Layer 6 of a small transformer language model trained on English Wikipedia (16 layers, counted from 0, width 128).
A neuron's activation on a vector x is SiLU(gate . x) times (in . x), where the dot is the dot product.
The model reads these tokens: "long" "ship " "with " "s" "ails " "and " "o" "ars" "\n" "- " "Dr" "om" "ons" "\n  " "Ancient " "prec" "urs" "ors " "to " "gal" "le" "ys" "\n"

The vector x that enters this layer's MLP at each token. A number n stands for n times 0.031.
0 "long": -10 12 42 15 -19 7 2 -6 33 17 -22 20 -9 -7 -25 -9 10 -61 29 -16 21 37 31 -2 12 0 17 -1 10 -20 -27 -6 -19 -4 -15 -18 -14 -6 32 15 -30 60 -18 33 40 43 12 -4 17 0 -48 -3 -12 -34 26 -18 2 2 -36 -6 12 6 -8 -18 31 -28 -53 30 -25 2 -18 0 -2 47 -15 -5 -27 2 -19 4 -16 7 27 -3 10 -43 32 -6 18 -52 -41 -23 2 -60 -25 18 -2 -25 -8 12 -40 19 -3 -9 -31 -2 13 37 12 12 -35 84 -4 -39 -2 4 18 22 17 11 -10 68 -9 -9 -11 28 -59 -30
1 "ship ": 6 38 0 -34 -14 -27 -1 -16 33 61 21 3 -18 -7 5 29 -37 -16 11 -33 -36 -20 35 39 15 -1 12 21 31 -46 18 29 -4 -20 -8 -18 3 20 -11 28 -33 16 -16 -3 31 -7 -7 29 31 5 5 1 12 -11 6 -6 1 2 -37 10 34 -12 -10 2 -37 -32 -24 -3 -29 -24 -18 -19 -26 -11 33 39 -39 1 17 29 -17 12 -10 -15 32 -22 -20 3 -14 33 -27 14 35 61 -41 18 -33 17 32 2 49 7 -43 0 -16 -11 6 -9 14 -19 -9 -19 12 9 20 -20 36 7 10 -12 13 57 6 -7 30 46 1 -24
2 "with ": -1 -1 -37 -30 -6 10 8 42 19 57 12 -36 26 -24 2 -21 -14 -5 17 -16 39 -4 13 7 18 -31 43 11 5 -46 -5 23 -17 -18 21 -20 7 7 -30 14 5 21 4 9 -26 33 26 2 41 7 -29 32 -35 -16 -7 10 33 -37 20 14 28 -10 -23 -12 -47 -10 -10 -27 -24 -20 -47 3 -2 -60 7 5 3 -37 8 6 -51 -13 25 2 4 3 2 -13 -24 -5 9 5 5 4 6 -6 16 -1 10 -28 12 1 0 -1 -28 -14 -23 18 7 19 -6 -3 13 -22 -11 -3 23 4 63 20 2 75 4 19 22 1 -1 -6
3 "s": -22 0 14 -8 -8 11 14 3 9 1 39 -21 11 -26 -44 -5 9 -1 -26 25 53 22 20 -27 -12 -3 17 -16 -12 -43 23 35 -21 -83 9 -16 -16 -7 6 -10 -23 -43 24 -7 16 17 11 -20 7 -12 6 33 -6 -9 -23 -16 -33 -23 -3 12 12 16 7 16 -30 -10 24 -21 -7 -4 -11 -3 -16 2 57 15 -15 -13 31 2 2 10 42 15 7 -20 32 -22 -21 20 -17 -33 17 34 18 53 49 18 30 7 22 -7 1 30 -19 2 -13 -29 -29 -4 -11 -13 24 -8 -26 33 31 -58 1 -3 61 46 -14 0 8 56 -30 -17
4 "ails ": -10 -15 -11 -25 -22 -5 10 -11 31 34 6 -30 -18 -3 -12 -11 34 -10 -2 -33 22 -12 17 55 -7 -22 17 -28 39 -43 11 -22 0 -16 -5 -40 -21 12 36 -17 -41 -31 -34 21 -26 -43 18 0 33 -10 4 17 -2 7 -17 0 -19 -11 29 -8 60 -4 15 -33 -18 7 -5 -3 -39 -7 -41 -20 20 -55 4 18 11 -7 -1 -23 -3 -14 14 -5 35 -35 -16 21 -42 30 -21 14 -4 46 -4 14 -13 15 47 -1 33 -16 33 16 -71 -9 -30 11 -7 -28 -24 -1 20 13 -20 -16 1 14 -27 -54 42 30 7 -13 28 -10 10 -40
5 "and ": -15 23 -55 -25 -5 7 30 36 32 37 -17 -16 9 -42 25 -11 -11 18 12 -40 -12 -2 32 18 15 -20 38 -34 22 -36 11 17 5 14 12 -13 -1 -17 -18 -1 -2 23 -3 30 -19 26 8 16 42 20 8 10 -49 11 11 -17 38 -22 7 -15 9 -21 -28 0 -12 -3 -3 -27 -4 12 -49 10 -7 -50 35 -13 8 -16 -11 -9 -29 -7 5 -25 3 -5 -24 0 -29 1 -33 33 -14 51 1 -12 6 22 41 -3 -10 -7 13 -46 2 16 -25 -11 14 -47 -15 -16 3 13 -49 10 -1 -25 50 20 -6 60 1 15 47 -7 -59 8
6 "o": 5 5 12 -13 -26 2 26 30 -3 2 -26 -34 12 -39 -1 28 -38 42 -31 11 14 37 8 -5 -23 -14 53 -31 -19 25 13 19 -46 -44 -6 -3 -21 -21 -14 -29 -18 -32 0 21 2 16 13 -4 2 -33 27 26 2 9 3 -13 -21 24 3 12 22 -26 -32 0 -50 3 41 -36 -21 2 -8 -14 -2 35 48 25 -4 -6 24 18 -12 9 36 14 -27 -51 50 -26 -38 21 -26 31 -19 31 -31 46 62 -30 -11 -17 -23 -27 22 -1 19 0 -29 16 10 0 -1 -20 11 13 -45 -18 35 -26 14 46 7 28 -6 -18 5 56 -38 12
7 "ars": -58 -13 -5 -47 -5 9 -25 35 7 16 49 -16 -16 19 -14 8 -35 -17 1 30 19 1 4 22 4 -13 29 -61 7 -3 10 16 11 -35 -13 -48 26 -35 9 0 -33 26 4 5 -4 34 50 -7 19 -34 33 43 -33 12 6 14 8 2 50 -11 18 -2 -11 -1 -29 -10 24 -17 10 -3 -39 9 24 49 -10 37 -10 -15 42 -13 -29 -38 20 9 19 -28 -62 9 -25 1 -29 -26 23 -22 11 32 13 1 15 43 71 -33 24 4 -41 -16 21 -33 -47 -4 -53 -22 -18 -21 -18 -1 20 19 0 1 5 4 -20 -17 -20 -2 2 -3
8 "\n": 5 -23 -27 -49 -24 -19 24 9 -3 62 -33 -15 -44 3 -28 -6 13 -6 38 16 16 18 -25 -8 7 -15 35 38 29 12 30 -9 -9 2 6 4 -12 -27 20 23 -25 2 -18 -14 -5 3 54 0 48 36 -17 -17 -23 19 5 26 -18 69 23 11 11 10 -2 -2 -3 -21 -4 -32 -16 -12 -8 -2 -3 -39 16 -14 -24 -69 47 -10 -3 -31 27 -15 14 -13 15 -14 -11 -24 -39 -17 19 1 -17 8 7 -6 22 25 -20 20 -5 8 18 57 12 -27 9 -59 -47 -16 6 -3 -41 11 12 0 8 44 -4 9 -2 -18 7 27 -50 7
9 "- ": 18 4 -53 1 -10 -6 6 37 3 33 -29 7 -16 0 -42 -8 22 0 36 16 7 -43 -23 20 7 -1 31 -27 21 30 -6 -3 25 0 -6 -5 -1 2 -28 7 -6 14 -6 0 -7 -31 23 -4 22 -13 -27 0 26 -14 10 30 -6 47 -33 17 2 -6 2 28 -17 -6 -35 -5 -34 2 -30 -4 4 -56 12 7 -26 -48 18 -24 -7 7 18 22 11 0 42 -34 -24 -16 -24 4 20 -2 18 39 8 -9 24 14 13 -10 2 15 11 59 19 -21 -3 -20 -22 -46 1 -33 -7 18 -1 13 20 53 -10 83 -13 22 -6 6 1 7
10 "Dr": -2 -8 7 13 36 -11 -1 11 6 5 -17 -16 20 -1 -3 10 -39 14 22 10 -6 12 -28 27 -1 -16 64 -13 16 -15 -44 2 -25 -51 7 -42 -1 -11 -14 -35 -34 -27 41 3 0 3 12 -32 13 -7 -29 0 -13 31 12 6 -32 -42 -36 17 21 8 32 29 -43 6 -55 -14 -13 -20 -19 11 -20 -4 28 -57 15 31 -8 3 2 55 37 43 0 -12 -21 1 -28 -5 -6 1 -3 11 -33 65 18 -41 10 -29 21 10 6 -8 7 12 -15 8 -37 5 -30 -31 43 8 -2 41 33 -24 -12 48 22 38 -5 -9 9 20 48 -9
11 "om": -38 18 -7 -16 -3 25 -11 -2 15 -14 -21 -40 19 6 3 0 -24 -32 11 -2 -16 -13 -29 61 12 -41 6 63 0 34 -9 -9 -27 -39 14 2 29 -9 38 -22 -35 -5 -1 13 -33 17 38 -23 -2 -5 46 7 -27 45 16 46 9 27 43 -2 15 -9 -40 10 -48 -10 -24 -8 -20 -70 -34 19 17 54 7 -33 17 0 9 -6 5 32 9 40 -9 -33 42 -10 -27 4 -3 21 -23 -28 -8 51 -13 32 -17 -3 4 10 30 26 0 7 71 -5 14 19 -13 3 -5 16 -9 -2 -13 -66 13 -4 41 21 8 4 -17 16 19 -13
12 "ons": -41 -28 -13 41 -34 7 -31 -5 18 34 57 -25 -43 34 -18 2 0 -1 -10 34 -8 -41 32 52 -10 -31 10 4 21 31 -3 29 -6 -35 29 -38 29 -25 11 -2 -42 -11 -24 1 -1 -62 39 17 0 21 30 44 -8 -13 34 35 -21 -10 36 2 -4 42 -7 4 -32 27 -3 -4 -3 -15 -19 19 0 33 40 -14 -9 -16 17 5 8 31 16 -63 0 -2 7 29 -3 32 -17 -21 24 10 -39 41 26 -3 41 -25 2 14 22 60 -34 19 20 -10 -3 -30 -12 -8 25 -2 0 18 -9 13 -5 8 39 28 -8 14 -8 7 14 -17
13 "\n  ": 1 -14 -1 -20 -27 -13 4 9 -4 39 -15 8 -40 21 -18 1 -4 44 16 42 -25 6 6 33 -5 -30 27 58 14 32 13 -32 1 33 -5 -34 -3 -14 -23 -7 -13 36 22 -2 52 -58 53 -3 37 27 -10 -20 8 19 8 24 -5 52 29 13 17 29 12 -19 -26 -7 -13 -44 7 -7 14 3 -9 -36 94 -16 -14 -31 2 -3 5 -8 9 -25 -21 3 -25 -12 -34 19 1 2 43 -15 -19 17 -25 3 20 -7 -20 32 -2 15 35 34 27 -14 22 -18 -45 -6 15 30 -1 12 -9 6 19 54 -22 42 -33 -9 -24 34 -16 -24
14 "Ancient ": 21 30 11 27 -27 -28 -37 -53 17 56 6 -31 31 -4 26 21 9 15 -22 -28 -21 5 -15 6 -9 -33 43 14 -13 9 -22 16 -16 5 -7 -5 0 28 -41 -45 -40 17 20 -15 -4 -47 19 -9 -3 -21 35 -46 59 17 4 25 10 0 -2 -32 48 -15 -13 -20 -25 -7 -11 28 -31 -42 -10 12 -8 11 10 12 54 2 13 1 -2 40 -2 23 1 -7 -19 -23 13 -4 -61 -1 15 12 -1 11 10 31 13 -4 -9 3 26 4 -36 -4 34 -31 4 -16 -1 -32 35 10 12 53 13 18 22 68 -20 26 5 12 10 2 -20 11
15 "prec": -9 11 15 18 -6 -27 -25 -37 -14 0 14 -40 -1 -4 17 7 15 22 -29 13 -46 2 36 2 -81 7 36 -28 -16 14 -16 33 -11 23 36 -24 -7 29 26 3 -36 -14 17 23 22 -22 -10 -1 10 4 -29 15 -19 27 42 -10 36 -31 3 -26 14 6 20 -21 -11 8 -12 -7 -1 20 0 -25 -18 33 40 -23 -17 -38 54 30 -23 16 47 37 -40 3 33 -25 -11 22 -10 -57 7 18 -12 14 -3 -10 -23 -21 -2 17 5 0 -35 4 17 -2 5 -36 14 11 38 53 -14 49 30 11 18 62 31 12 32 -12 -35 25 -6 10
16 "urs": 3 4 17 -23 -57 -38 -13 -43 37 -13 28 -11 39 37 -10 14 12 27 20 19 0 -19 -10 12 -11 1 54 -22 3 57 8 31 -25 17 8 -40 -20 4 -16 -14 -38 -20 6 -16 34 -71 45 -5 -3 4 -15 34 -21 -14 -18 23 -12 -25 9 -9 1 10 12 -37 -31 19 42 -57 16 18 -15 9 -8 35 22 27 -12 -15 -8 0 -58 7 27 18 -13 7 29 7 -11 1 8 6 10 35 -43 0 -36 12 5 18 70 39 -12 19 -35 -19 2 29 -17 -43 -4 -25 -21 -20 -27 34 36 37 1 -11 12 -11 2 16 -14 26 14 17
17 "ors ": 9 12 -11 -27 -43 9 -34 -3 -5 59 47 -36 5 55 -3 21 7 17 9 -17 -22 -37 25 -8 -16 -28 28 -6 21 -7 26 17 -17 21 -9 -43 4 29 -16 -28 -30 -2 -7 2 13 -91 1 10 6 4 0 -12 28 1 -9 46 -18 -12 75 -20 48 16 5 4 -27 28 14 -30 -8 7 -33 36 18 -48 -3 -14 -2 -2 -30 -16 -13 -17 11 12 -7 -34 2 22 -22 -3 -45 35 27 41 -13 20 -3 -2 20 -8 12 58 -23 -2 -15 -35 -14 -8 -3 -25 -5 -41 39 24 7 29 21 23 -1 -30 32 3 19 0 31 38 24 8
18 "to ": 2 21 -21 -9 -27 11 -21 29 11 43 29 -5 27 -16 19 -21 -26 16 -5 -26 3 -12 3 -7 -1 -15 49 57 -14 -21 19 -6 -59 29 -5 -31 14 -15 -30 -10 -4 21 3 13 -19 -29 21 -24 1 41 -5 -3 7 11 6 61 30 -17 23 -21 9 32 -20 15 -21 24 21 -67 -21 -43 -19 14 -6 -70 12 -12 30 0 -21 10 -25 -11 -9 -9 -15 -36 17 -5 -14 -4 -1 23 11 0 28 10 29 -14 25 -33 9 -5 -28 16 -8 -3 7 -25 4 5 -21 -1 33 22 -31 -11 -18 -27 21 56 16 51 17 16 50 -1 41 34
19 "gal": -14 10 9 -14 -12 -28 13 -30 13 -6 29 -20 5 -33 15 21 -25 1 6 4 36 56 4 20 -27 -12 31 -19 -22 11 8 26 -35 -21 27 -7 -5 41 22 -67 -21 -3 6 -16 -64 -29 22 -4 29 -37 22 -27 5 7 28 -46 28 19 6 -9 26 15 -12 -14 -58 0 -18 -45 14 -6 -8 29 5 40 12 -7 18 24 26 25 -4 14 12 11 -13 14 -10 6 -54 0 -46 24 -13 21 -9 75 16 23 12 6 40 2 15 20 -30 6 32 -11 6 -21 -16 -1 3 22 -21 -8 50 -5 42 38 35 20 -32 9 7 -4 19 -22
20 "le": -25 -32 -31 -39 8 17 5 -33 7 -7 1 -10 -6 44 2 -49 -24 31 -15 41 -20 -7 38 20 5 30 25 35 -1 1 -6 12 -37 -45 12 -38 -24 29 -21 -14 -29 25 -4 19 -88 -9 -32 -6 -10 -11 64 6 20 49 -4 17 11 14 15 -5 14 17 -50 12 4 12 37 -13 7 6 -45 10 -18 24 25 6 7 -8 14 -10 -8 10 32 40 7 -21 -3 -17 -38 14 -80 49 18 -51 -28 8 13 -56 27 -34 -44 2 21 1 -18 2 9 -6 -31 -31 17 -24 -3 31 -21 -20 28 17 18 9 -14 9 -1 5 -25 27 10 26
21 "ys": -17 3 -34 -16 19 6 -36 -24 13 26 29 -52 -52 7 -13 -23 -55 -12 13 34 -59 -7 4 26 33 -29 39 -2 -9 28 13 17 -10 -37 11 -21 6 13 6 -11 -44 2 -36 -7 -6 -49 48 -7 -17 -2 73 -7 -21 14 25 38 -7 1 29 -22 -14 8 -19 -9 -42 2 7 -42 30 -13 -3 17 12 15 40 5 1 5 24 -3 -32 -7 -9 -23 6 -26 -6 12 14 15 -49 23 32 -1 -21 45 9 -20 31 25 47 10 3 13 -68 -11 -22 -32 -30 -8 -1 -54 -27 -6 -3 -8 14 0 16 -5 24 -22 -20 39 46 11 -20 34
22 "\n": 11 -8 -22 -30 -23 -12 2 2 -3 60 -35 -36 -29 13 -45 9 30 -5 12 23 -2 1 -12 -13 -7 -22 43 49 31 56 17 1 -21 14 5 -2 -12 -27 17 12 -20 14 1 -26 13 -35 34 -3 29 9 2 -9 -29 17 -22 33 -29 30 19 19 -8 -4 -8 -5 6 -28 18 -16 -12 -21 -3 2 15 -21 18 -20 -14 -53 48 4 6 -18 18 -9 18 -2 -7 38 -24 -7 -22 -19 15 1 -28 7 -5 -28 26 7 -41 42 2 13 -20 73 -7 -19 -6 -23 -23 27 -2 -4 -37 37 21 5 42 70 -2 12 -16 -8 10 4 -35 16

Each question shows the input weights of one neuron of the MLP. A number n stands for n times 0.0036.

n170 gate: 23 3 29 -10 -2 4 4 23 23 -19 -1 20 6 19 13 8 10 2 43 -42 4 -28 -13 -6 33 -17 21 -2 26 -9 21 11 -28 -5 -6 0 -14 16 -20 3 -11 23 9 36 -24 -7 4 36 -15 -2 -17 -5 3 -17 4 -25 -6 26 -19 -4 -12 18 17 -15 24 -7 -21 20 -15 -5 -14 -10 -7 -6 7 -6 -27 19 -29 7 7 20 12 4 38 5 22 -11 -11 -20 32 -5 -44 2 19 0 -41 12 13 -13 -12 -24 19 -26 1 1 14 5 1 6 -19 -36 -24 11 16 11 20 15 -2 21 -25 -18 -9 43 4 -12 15 -13
n170 in: 38 12 16 25 21 -2 -23 9 -20 -23 -7 -13 -14 12 7 -18 -25 27 6 -24 1 23 12 10 -16 12 21 -11 27 -13 6 -1 16 26 -12 3 20 4 4 -4 1 -10 -14 28 4 -2 -28 25 -19 11 -7 43 -8 -12 33 20 24 56 -1 -1 -4 11 -2 -14 4 20 -6 -2 -31 -25 -9 -8 18 5 -3 1 2 -30 29 -12 10 -37 11 28 3 -25 6 -10 -23 -41 3 13 9 -32 7 0 13 28 8 -17 9 -8 -23 13 -25 -2 1 13 27 12 -4 -14 7 -23 -37 24 17 -8 -20 -6 1 -34 14 17 13 34 -9 26
On which token does it fire most? 9 "- "

n499 gate: -1 21 -6 -17 -7 -18 -24 12 -43 8 19 22 -8 8 7 -3 -20 -21 -10 -16 -17 9 28 -3 -1 29 12 -17 1 -3 46 13 -6 25 -30 7 -8 29 6 -15 7 -50 -16 25 3 26 21 -1 -25 -24 -38 -21 -8 -7 -22 -30 -22 3 13 2 -4 5 8 23 -5 -33 21 -32 -12 -1 7 -32 -8 42 4 -14 9 -13 12 11 -1 -32 -16 -14 5 -33 -1 -5 29 -14 10 -32 1 -9 12 29 23 -16 27 13 -15 -8 3 -3 24 -14 27 -1 10 34 -1 43 5 25 -11 25 -28 6 7 8 13 23 -2 2 28 -59 -5 1
n499 in: -34 -6 -6 -42 -5 -11 7 33 -42 1 -7 -18 5 30 -16 -7 -1 -14 6 -16 -14 6 25 45 -3 16 -10 11 -15 -29 29 9 -12 1 -34 24 17 8 -62 9 6 -30 24 11 26 -19 -4 -24 1 26 14 3 2 20 13 24 6 12 -8 6 14 -11 -17 -6 22 15 -14 -15 9 -8 24 15 -13 12 6 -13 2 20 -13 7 -22 12 -3 -18 -25 16 12 12 4 -22 -35 18 10 -10 26 -35 18 -19 -2 16 17 22 32 -4 -10 27 2 0 9 -29 -15 5 10 1 30 -36 11 18 -2 -37 -6 -10 -16 -11 13 -29 -18 -10
On which token does it fire most? 10 "Dr"

n433 gate: 8 -35 -13 -4 33 -1 10 1 41 -1 2 -29 -31 11 5 -46 -13 -1 14 -16 7 -26 17 6 -24 -9 17 -16 6 -17 -15 1 37 -24 11 -7 -42 -2 -15 27 14 23 20 -49 -16 36 -19 7 -23 4 -36 18 -36 23 2 -32 9 28 28 -16 -13 -12 -1 6 1 2 14 28 23 19 -13 11 -4 -3 0 -29 -14 -41 -19 31 3 4 -11 1 10 18 7 -2 -9 -2 -2 24 2 3 -1 18 4 -7 -5 -16 9 -32 32 46 -14 -23 -1 21 31 27 8 -4 6 28 12 2 -38 -18 -11 -31 -17 41 -7 5 21 6 26 -12
n433 in: -39 -9 -7 0 42 -16 1 13 29 -4 -25 -3 -15 10 1 17 -18 4 6 18 -8 -7 13 22 -2 24 -16 -9 -5 -5 11 22 7 -9 7 13 -42 -12 -32 16 4 16 20 2 2 4 16 -2 -4 1 -26 43 -23 22 -1 -3 -3 13 -31 16 2 -9 -32 26 6 10 10 29 18 17 -22 5 -10 8 -6 0 -1 -13 28 20 -1 -1 2 7 -11 17 -32 -22 -3 -28 -8 3 23 15 37 10 -13 20 17 -13 -21 7 24 25 3 1 11 -12 40 -5 -6 7 8 -11 4 24 -28 15 25 -9 5 48 -6 -11 -37 1 12 -37
Its two highest activations, in order, are on tokens 2 "with ", 5 "and "

n59 gate: 49 18 -3 -21 -5 -34 -14 -22 -1 -23 16 -21 12 -8 5 -21 32 10 14 9 -2 -17 51 -13 5 40 6 3 -11 7 -24 -2 11 22 35 22 -5 5 -4 12 66 14 -8 -9 17 14 -2 -11 27 -7 -9 -15 -38 -22 14 2 -6 2 4 -18 -13 -3 15 13 7 12 -9 9 -11 -14 12 -25 16 12 50 -15 -2 -33 -23 9 42 7 -1 -41 33 44 16 23 18 -12 -18 26 1 34 4 2 -39 -10 31 -29 10 0 13 -15 -22 7 27 -23 -10 2 -12 20 -3 14 6 -32 -25 9 11 19 3 37 18 -4 10 2 7 -17
n59 in: -25 39 42 12 -15 -28 2 38 -25 -18 9 2 -29 -4 10 -9 -2 27 -11 16 -10 -13 35 18 -8 21 5 6 15 21 -9 -8 -13 -14 1 26 -22 -12 1 -3 30 -24 -2 -22 -10 -16 -1 -7 23 -34 -3 3 -42 -24 5 -3 -9 18 13 23 3 -14 23 -18 16 -8 -17 -19 42 -4 2 -11 -12 14 13 -14 -43 14 25 -43 6 1 -6 -10 12 -19 -17 0 23 17 -41 -2 11 13 1 17 -39 26 -7 13 -4 1 -37 -3 7 10 3 -9 -4 -39 -45 24 14 5 3 -6 -5 -13 -1 -5 -28 11 12 19 4 -5 -13 -2
On which token does it fire most? 13 "\n  "

n24 gate: -38 6 -1 -27 10 11 13 -21 -38 -13 2 36 6 21 7 7 32 2 16 -15 -33 16 21 32 9 -15 -16 15 1 12 9 16 48 8 30 -1 -30 0 -3 31 -1 13 5 10 -18 12 -39 34 -13 20 -36 -9 -4 5 -26 -20 -42 -23 0 -12 2 -1 -16 -15 33 -4 21 -8 4 -3 -27 -49 -46 -25 -12 -3 4 -24 -1 6 -1 -13 -3 2 -15 25 5 26 18 -6 -3 -25 -7 18 -11 34 1 17 -7 -1 33 -19 -12 14 -41 15 5 -26 -35 -39 37 15 38 -8 -6 3 -6 7 9 24 8 9 -22 43 -20 -2 -5 -19
n24 in: 3 21 19 10 35 22 -6 3 1 5 -12 1 17 24 -29 25 -1 37 2 -7 25 -5 -14 4 16 -17 20 1 -14 -30 -13 -23 -22 11 -4 18 0 13 20 18 -28 10 -12 2 -28 3 -19 8 2 24 -22 -16 -5 10 -3 20 -6 0 -9 -7 9 11 22 -2 27 -32 35 12 -25 23 27 7 -7 2 -9 10 22 22 -9 19 -2 -10 -20 -30 -11 22 40 -22 -38 20 33 11 -18 2 -19 19 16 21 -4 20 30 -19 1 17 -13 -11 -13 3 -36 -14 28 -1 26 31 13 26 -17 35 -4 10 -2 -7 25 -39 10 -7 -7 21
On which token does it fire most? 15 "prec"

n149 gate: -4 6 -4 7 -8 19 9 16 -17 -19 10 -36 -14 -25 13 9 -18 39 35 -2 26 0 13 21 13 7 23 19 -6 23 -23 -34 -7 20 23 17 7 2 0 1 4 19 12 11 2 4 -50 -2 1 16 -12 23 -3 8 -18 -16 -21 -20 11 -16 -3 4 12 5 4 0 -15 0 34 2 -20 43 36 12 41 -4 -8 -14 14 -9 28 47 7 1 -6 -13 -14 0 9 -23 17 48 19 -12 -33 1 10 30 18 -7 13 11 -16 -42 -32 23 19 -2 13 -32 8 -1 -1 -20 -1 -37 -16 43 14 -23 2 13 40 23 8 -2 -51 44
n149 in: -4 -10 -22 6 -4 32 -22 -31 -12 -13 -16 -23 44 -6 -5 17 -9 -26 -17 12 -38 -2 -7 -13 42 24 3 27 10 8 7 -15 0 -23 26 -19 42 -8 -29 -3 -15 -1 27 30 0 4 -5 0 17 26 17 32 -9 -2 12 -30 -23 13 -3 9 -3 -7 -8 -10 7 4 -6 9 41 -8 6 -12 7 -15 -10 -15 -2 -1 -24 19 40 30 11 49 -1 -12 -7 -2 -9 -6 2 -20 -26 19 -20 19 0 3 9 -6 14 -3 -29 -18 -12 16 -5 -11 9 -2 2 -9 -18 -5 -1 -12 -26 -12 12 10 -15 33 11 19 -11 -1 -19 40
Its two highest activations, in order, are on tokens 5 "and ", 20 "le"

n254 gate: 22 -15 13 -31 13 -23 49 -14 1 -4 -13 -3 7 1 -27 -1 10 5 -12 5 40 -16 29 6 18 44 17 2 34 -7 -4 12 -32 32 15 -15 6 -3 31 -24 13 18 14 51 4 36 27 8 1 12 36 -8 -6 7 2 -7 -8 -3 -3 12 -14 10 4 40 10 2 19 -23 -35 -11 13 16 -38 -3 -9 17 12 -20 23 11 12 3 -25 3 12 7 22 12 24 -18 -6 -9 2 21 26 -2 -42 3 -14 20 -15 15 -13 -4 -28 -17 -13 31 -13 14 -25 2 -8 -10 -5 7 -22 34 19 -30 17 7 -22 19 10 1 23 20
n254 in: 4 16 -9 11 -4 3 17 21 -8 -14 11 1 -9 -19 -16 35 24 -25 -12 14 -17 -9 12 -7 5 13 4 0 68 -18 -10 12 -22 8 3 7 7 25 9 -35 -25 -13 -5 22 19 -32 -23 -13 21 5 16 -25 -6 -12 23 17 4 6 -5 12 37 30 -8 -19 5 -10 7 -5 36 12 -20 -12 -10 23 -13 14 -9 7 18 -26 14 -2 -40 -3 -3 -15 21 -21 -24 24 -6 6 -13 -6 -6 12 -12 -1 -10 14 -11 -6 -2 -18 -28 -6 1 -15 -9 10 0 0 -15 -16 14 11 -7 21 5 -6 34 17 -23 32 -26 -2 -4 -5
On which three tokens does it fire most, strongest first? 0 "long", 4 "ails ", 16 "urs"

n291 gate: -5 -33 -19 -18 37 -35 -11 8 -4 13 12 -39 20 4 -1 -8 6 -5 -30 1 -16 -8 -29 22 8 -2 -40 -6 -6 5 -31 5 1 13 26 -22 -39 12 30 41 5 -10 7 32 1 29 51 7 9 -8 8 -10 -24 18 -2 -14 -38 22 24 9 -10 -35 -24 -12 -4 -12 -9 2 -27 -9 -27 13 -2 7 2 15 -12 -37 -2 -7 17 -12 -46 -21 -5 48 -5 9 42 -16 11 3 2 -1 2 7 -41 10 -16 16 27 15 -4 -24 -1 -2 -10 -34 -3 10 -5 -7 21 25 -7 -46 14 -6 -18 -15 -5 15 6 16 19 -24 -4 -19
n291 in: 4 7 3 -15 -21 -6 12 -14 -24 37 -9 40 -1 -8 -11 10 -38 29 -2 19 16 -4 7 9 33 -29 7 17 -28 -4 39 40 -32 -14 -20 26 -8 -4 -3 5 -21 -8 6 -27 -2 -7 -8 10 42 36 -2 -25 10 -12 -16 -4 12 -27 -11 -22 -1 3 1 3 26 31 -20 -8 1 9 -4 -8 30 -6 10 9 11 -2 -27 1 -22 -1 5 7 -8 -14 2 15 5 26 3 24 10 15 27 -13 -5 -28 -15 -8 -14 4 -12 27 9 -6 -16 7 -13 -17 23 -8 14 -4 0 10 4 8 -15 -48 12 7 5 26 -8 12 5 0
On which token does it fire most? 1 "ship "

n3 gate: 17 39 9 -22 51 -27 13 14 -7 -34 -9 21 -8 -15 27 6 -20 26 36 53 17 -7 -16 20 -4 19 -1 -11 -3 -3 35 12 -42 -4 7 0 -34 16 8 29 -16 -7 -5 -17 -8 30 -25 -32 10 -28 -10 -10 -13 -4 25 -2 -1 2 -14 -19 3 -10 -2 4 -17 34 30 57 -26 -8 2 15 22 29 32 16 10 -16 6 14 -13 -45 4 14 -8 -13 -2 29 6 -45 17 -53 -20 33 21 32 -17 -2 -20 -29 -35 46 -27 -19 -39 -41 42 5 22 34 -1 12 9 3 -83 7 -38 -9 -44 -36 -17 -8 8 16 -10 1 14 -37
n3 in: 19 12 3 8 30 15 8 35 -33 -6 10 -4 -11 -34 -17 -32 -19 15 3 10 -1 -21 26 1 20 21 -14 -50 -21 -23 -10 8 18 -18 6 32 -14 -8 3 7 -37 1 -20 7 -6 15 -26 -18 -10 -10 -15 -13 18 -12 36 -1 55 47 12 -7 17 5 1 26 -28 -3 5 -5 -33 28 -7 18 11 36 20 21 -9 -27 -4 -3 10 -1 10 -4 49 -13 36 12 20 -27 22 -21 -28 49 8 21 -30 -28 -30 -1 -3 0 8 -20 5 -49 24 -4 18 8 12 -32 -5 2 -23 -26 10 1 -20 -38 -3 11 50 -1 -12 -14 10 -26
On which three tokens does it fire most, strongest first? 22 "\n", 13 "\n  ", 14 "Ancient "

n277 gate: -2 10 -4 7 -12 -6 -28 -33 -25 -45 32 0 37 11 -1 -23 1 45 -65 -9 65 18 42 17 -10 -45 13 -2 -10 -26 -17 -22 37 -5 1 1 -19 -1 -3 1 -6 14 1 -10 -4 18 32 5 -6 18 0 -8 -44 1 -26 12 30 -4 -12 9 -7 2 0 14 -1 -10 -23 13 -8 6 -4 -25 -4 -28 -21 18 -32 37 -14 12 13 17 30 16 21 32 -2 6 2 26 4 17 21 -30 -6 11 -25 32 -24 -4 -20 -24 0 11 2 -10 -30 33 1 16 -17 -21 -10 15 2 -15 -6 15 -7 -7 12 20 23 -12 22 -14 -19 7
n277 in: 21 -15 0 -6 -22 -49 -22 6 13 25 17 -13 -48 -8 1 -15 1 -53 13 2 -13 -5 -32 -20 -18 11 -3 -14 15 20 12 17 -2 -30 4 -18 -4 15 21 -6 -25 16 2 3 -1 1 -17 -21 -9 -2 -2 1 14 3 29 -24 -17 -12 44 -7 37 -10 -27 -35 39 8 -3 10 21 -16 15 6 8 -2 -8 -7 -34 -11 33 -26 -23 10 -21 -13 -10 11 12 -11 22 17 26 -4 -18 1 13 -17 12 -13 10 -10 2 -17 3 -4 -32 14 28 4 6 -6 -11 -18 21 14 21 16 -22 -11 16 6 25 -19 -9 17 -14 28 -28 35
On which token does it fire most, and how strongly? 4 "ails ", at about 0.13